Layer 2 of a small transformer language model trained on English Wikipedia (12 layers, counted from 0, width 128).
A neuron's activation on a vector x is GELU(weights . x + bias), where the dot is the dot product.

Input weights of the MLP neurons that the questions are about. A number n stands for (n - 500) times 0.0016.
n59 (bias -0.034): 476,435,621,347,576,92,488,527,553,579,768,598,442,505,484,322,419,559,475,124,590,540,691,505,608,643,298,605,722,541,394,462,624,388,425,255,325,542,461,747,622,490,767,706,764,477,954,544,435,575,401,456,373,823,530,563,416,392,847,621,500,596,429,660,350,731,367,342,684,247,307,643,430,440,764,545,684,254,291,594,794,500,639,510,424,360,222,515,717,540,696,749,514,576,466,721,699,505,669,775,250,445,736,278,447,640,373,470,579,533,668,443,805,220,552,84,424,276,415,546,366,639,569,590,495,560,641,680
n79 (bias -0.048): 543,769,735,425,633,836,334,404,331,531,292,514,464,459,420,504,619,663,469,578,431,575,677,750,275,443,574,857,520,784,490,432,294,490,635,695,351,756,398,169,590,456,618,259,500,454,330,572,566,619,339,387,443,472,515,324,514,579,926,670,681,468,618,280,718,500,565,380,395,702,99,693,631,197,355,510,476,353,183,169,592,602,711,200,391,181,664,624,505,772,292,662,468,276,529,453,313,856,563,560,285,523,738,748,466,505,506,652,487,668,730,688,500,327,548,495,577,594,850,408,462,636,797,600,451,303,796,478
n83 (bias -0.051): 546,649,446,562,554,688,469,215,612,700,542,450,650,460,461,669,600,522,405,572,527,550,505,658,535,532,516,529,464,654,367,48,632,159,571,658,533,584,568,386,384,673,529,355,530,500,391,529,464,576,262,448,529,294,491,423,616,324,637,500,390,613,851,427,522,602,524,197,609,425,495,660,526,292,347,746,358,565,119,601,155,633,522,728,607,402,669,561,552,684,360,621,644,268,610,514,454,686,665,419,408,651,537,278,458,785,721,295,613,597,544,330,397,378,488,746,587,504,639,361,491,703,704,621,323,438,764,408
n113 (bias -0.036): 232,579,440,381,661,509,265,798,272,294,557,923,586,468,373,581,517,473,588,272,398,500,590,479,391,458,513,535,731,980,376,692,482,522,227,161,335,813,509,470,676,201,350,568,773,400,480,510,601,358,314,585,582,525,500,747,585,524,422,321,450,422,792,661,518,438,307,476,384,443,409,485,341,625,521,652,483,488,590,424,280,407,600,428,246,409,305,621,260,419,635,375,248,431,598,387,604,495,552,441,555,673,458,522,360,514,480,601,609,283,475,500,577,513,457,555,427,487,561,403,534,332,774,552,358,674,777,669
n119 (bias -0.063): 743,338,509,310,717,669,598,542,256,517,388,727,312,364,618,645,441,308,239,551,733,516,621,410,415,533,663,649,665,900,559,455,324,149,500,266,414,702,316,331,386,340,644,312,601,483,374,597,481,410,295,759,544,704,472,559,439,520,291,335,634,312,595,403,463,468,337,652,434,185,356,431,495,571,709,363,544,543,500,626,400,333,685,389,613,244,309,445,234,401,522,676,445,524,590,389,438,264,532,286,495,440,656,593,402,548,469,523,574,571,385,640,918,372,61,504,633,378,655,405,425,611,624,632,364,626,339,480
n181 (bias -0.046): 725,791,425,689,555,640,303,324,577,614,567,486,553,351,547,641,657,607,641,464,227,421,162,300,811,551,514,615,655,616,601,704,456,297,500,653,573,422,318,297,495,718,755,474,641,672,383,489,435,612,495,196,701,500,465,385,606,697,479,389,564,679,858,721,480,658,723,261,346,478,959,668,520,424,489,725,346,495,97,206,182,553,569,613,295,459,721,311,338,386,448,537,720,495,567,490,462,849,478,377,630,266,629,439,600,881,511,400,645,491,392,187,622,632,393,505,549,407,453,490,325,391,740,626,461,275,687,738
n381 (bias -0.043): 302,619,409,460,601,327,283,617,578,315,701,585,453,529,307,432,504,519,437,500,422,327,475,831,587,262,308,442,572,383,431,464,699,495,414,284,302,846,730,704,361,556,536,661,817,470,916,474,404,357,584,667,321,461,510,505,389,627,510,584,316,419,345,613,276,404,295,408,779,382,642,409,472,531,927,259,697,660,412,361,276,344,632,566,325,316,341,472,405,777,518,487,427,351,796,706,351,745,608,246,412,403,465,666,254,549,447,533,597,310,582,165,537,401,558,403,364,700,142,524,332,476,555,594,389,553,530,619
n437 (bias -0.059): 520,786,646,371,738,473,431,500,290,856,629,862,490,435,360,791,418,521,156,330,634,610,494,736,793,215,613,666,446,621,365,408,340,395,637,386,555,845,417,592,384,526,465,210,715,451,223,594,500,212,353,620,485,304,251,350,400,324,162,455,553,426,614,550,290,334,662,363,394,743,317,983,372,857,728,592,278,451,229,405,351,459,223,426,635,262,91,489,340,410,720,586,646,478,755,599,398,348,433,500,412,336,371,419,649,433,536,683,704,520,285,717,646,215,450,560,203,249,531,712,374,714,494,627,307,400,551,558

Each question shows a token from some text and the vector x that enters the MLP there. A number n stands for (n - 500) times 0.023.

" G": 499,491,523,488,501,500,490,502,501,497,490,502,491,490,508,503,466,488,490,495,471,519,517,493,488,493,465,496,499,510,487,492,497,498,493,491,519,476,495,495,521,508,497,488,494,464,495,446,529,503,505,502,508,513,516,509,498,503,500,502,515,523,501,517,501,517,488,509,463,500,495,525,497,502,494,502,501,521,515,500,520,516,509,489,499,510,510,510,510,499,499,494,486,500,494,448,499,492,496,508,505,509,498,494,506,499,488,526,494,496,485,504,514,501,502,496,512,500,491,494,504,495,500,34,479,495,520,499
Which of these neurons fires most? n113

"ent": 496,484,495,506,514,505,508,515,491,494,504,515,522,489,493,499,494,474,502,475,493,509,527,502,523,505,500,521,480,459,491,506,483,503,494,494,476,506,514,499,502,488,465,486,513,499,518,403,514,507,516,536,487,498,512,506,487,527,499,496,521,495,470,495,507,502,477,517,484,483,497,467,490,488,492,494,519,494,500,495,481,497,524,473,491,491,529,504,487,509,468,517,495,507,523,519,488,516,466,510,495,488,498,513,510,513,493,504,485,513,502,504,501,527,497,486,486,501,507,496,512,499,526,50,478,504,524,477
Which of these neurons fires most? n381

"ar": 504,508,498,505,507,502,475,466,501,494,500,481,485,483,509,509,492,493,524,501,502,495,487,499,505,506,506,490,488,487,494,517,481,491,499,557,490,467,499,488,508,514,482,502,517,506,480,408,516,516,534,504,519,497,495,499,506,496,472,496,506,536,511,494,495,498,502,469,473,491,503,501,506,498,490,509,487,507,509,488,496,513,505,506,518,488,518,492,508,483,490,497,494,506,494,502,503,519,473,507,508,470,512,484,523,525,497,520,494,510,494,491,520,517,501,492,486,519,476,492,511,482,501,48,480,483,497,544
The most active neuron and its activation: n181, at about 2.6

"est": 501,493,499,502,504,500,489,507,490,509,493,526,498,477,480,498,489,478,480,516,500,493,500,493,528,499,517,526,476,477,500,505,488,507,497,473,473,509,501,514,497,495,485,487,501,492,483,451,497,499,506,521,511,493,496,502,480,491,504,518,518,496,473,507,482,495,490,505,510,503,528,499,506,511,520,494,510,515,491,512,481,494,475,503,483,494,501,492,493,495,488,511,486,534,522,505,508,495,458,518,495,471,486,490,511,492,494,509,513,516,491,498,516,493,493,515,483,489,498,503,481,486,474,36,492,486,510,485
The most active neuron and its activation: n437, at about 1.2

" m": 476,505,493,497,497,516,478,492,492,484,500,519,497,492,491,503,491,479,504,488,489,509,511,490,497,501,508,487,492,504,509,515,509,505,490,508,516,510,500,503,509,500,487,520,488,487,500,446,522,486,482,488,540,488,500,499,497,500,509,500,500,498,518,504,521,509,496,500,488,510,506,493,510,495,495,500,473,494,524,512,509,511,502,512,486,505,492,485,500,484,491,493,504,495,523,477,512,506,482,509,498,496,488,508,525,484,512,515,496,508,498,501,468,489,506,497,494,505,506,492,511,478,476,31,512,500,508,486
The most active neuron and its activation: n113, at about 0.49

"ra": 504,495,504,531,478,511,522,519,505,516,506,470,505,487,499,500,506,492,484,519,513,516,522,506,537,494,497,490,498,493,482,464,503,498,496,504,496,506,526,491,491,505,461,469,493,491,472,446,511,517,516,490,490,479,496,492,484,513,494,491,489,520,499,492,506,486,505,515,479,524,497,478,516,524,494,519,524,527,501,513,471,516,477,519,515,520,514,513,495,514,486,508,504,499,479,498,485,516,499,509,535,512,487,508,512,526,494,518,507,505,487,501,481,526,486,523,521,513,508,496,521,513,500,45,473,490,492,490
Which of these neurons fires most? n83

"n": 482,521,502,488,487,509,494,518,494,513,522,507,484,504,494,490,517,495,496,499,502,492,519,516,508,502,501,478,546,472,500,491,519,511,492,474,480,501,506,521,522,500,504,519,501,477,534,422,543,526,517,511,497,506,497,520,490,501,527,532,503,511,481,475,508,499,513,508,521,505,495,483,484,518,514,483,509,487,500,505,518,504,502,505,503,491,473,507,498,519,501,508,485,502,516,495,519,509,510,474,509,492,521,513,502,485,493,528,476,516,506,501,501,474,508,477,501,486,482,506,508,522,465,47,499,489,500,506
The two highest activations, in order: n59, n381

"ran": 496,492,477,525,462,499,539,504,529,507,516,450,506,508,533,491,535,502,517,507,505,489,486,492,518,487,524,520,488,510,489,496,488,511,501,525,492,505,478,482,499,502,480,480,517,501,486,417,527,515,517,511,501,489,507,512,510,507,530,505,506,532,518,444,532,505,532,508,509,504,464,480,506,518,462,504,500,465,506,487,513,528,522,511,521,503,496,525,510,491,492,514,517,503,504,499,498,487,488,513,530,494,529,496,507,506,514,523,496,503,497,501,490,513,505,503,515,486,514,516,518,508,523,60,487,512,523,467
Which of these neurons fires most? n79

"t": 493,513,473,465,531,513,486,534,502,500,504,497,496,476,482,506,499,509,504,502,488,487,498,505,496,479,520,482,505,474,509,512,491,482,498,497,479,517,508,507,490,488,470,485,495,475,513,429,499,497,517,522,497,511,487,495,501,505,493,498,530,510,482,511,490,485,490,462,506,530,499,506,499,504,514,495,475,505,493,491,470,489,503,501,511,504,497,487,482,490,492,507,506,503,516,484,519,524,468,494,507,504,483,499,527,501,490,524,497,494,496,491,481,492,492,495,497,505,496,504,517,486,490,40,483,493,501,508
The two highest activations, in order: n381, n113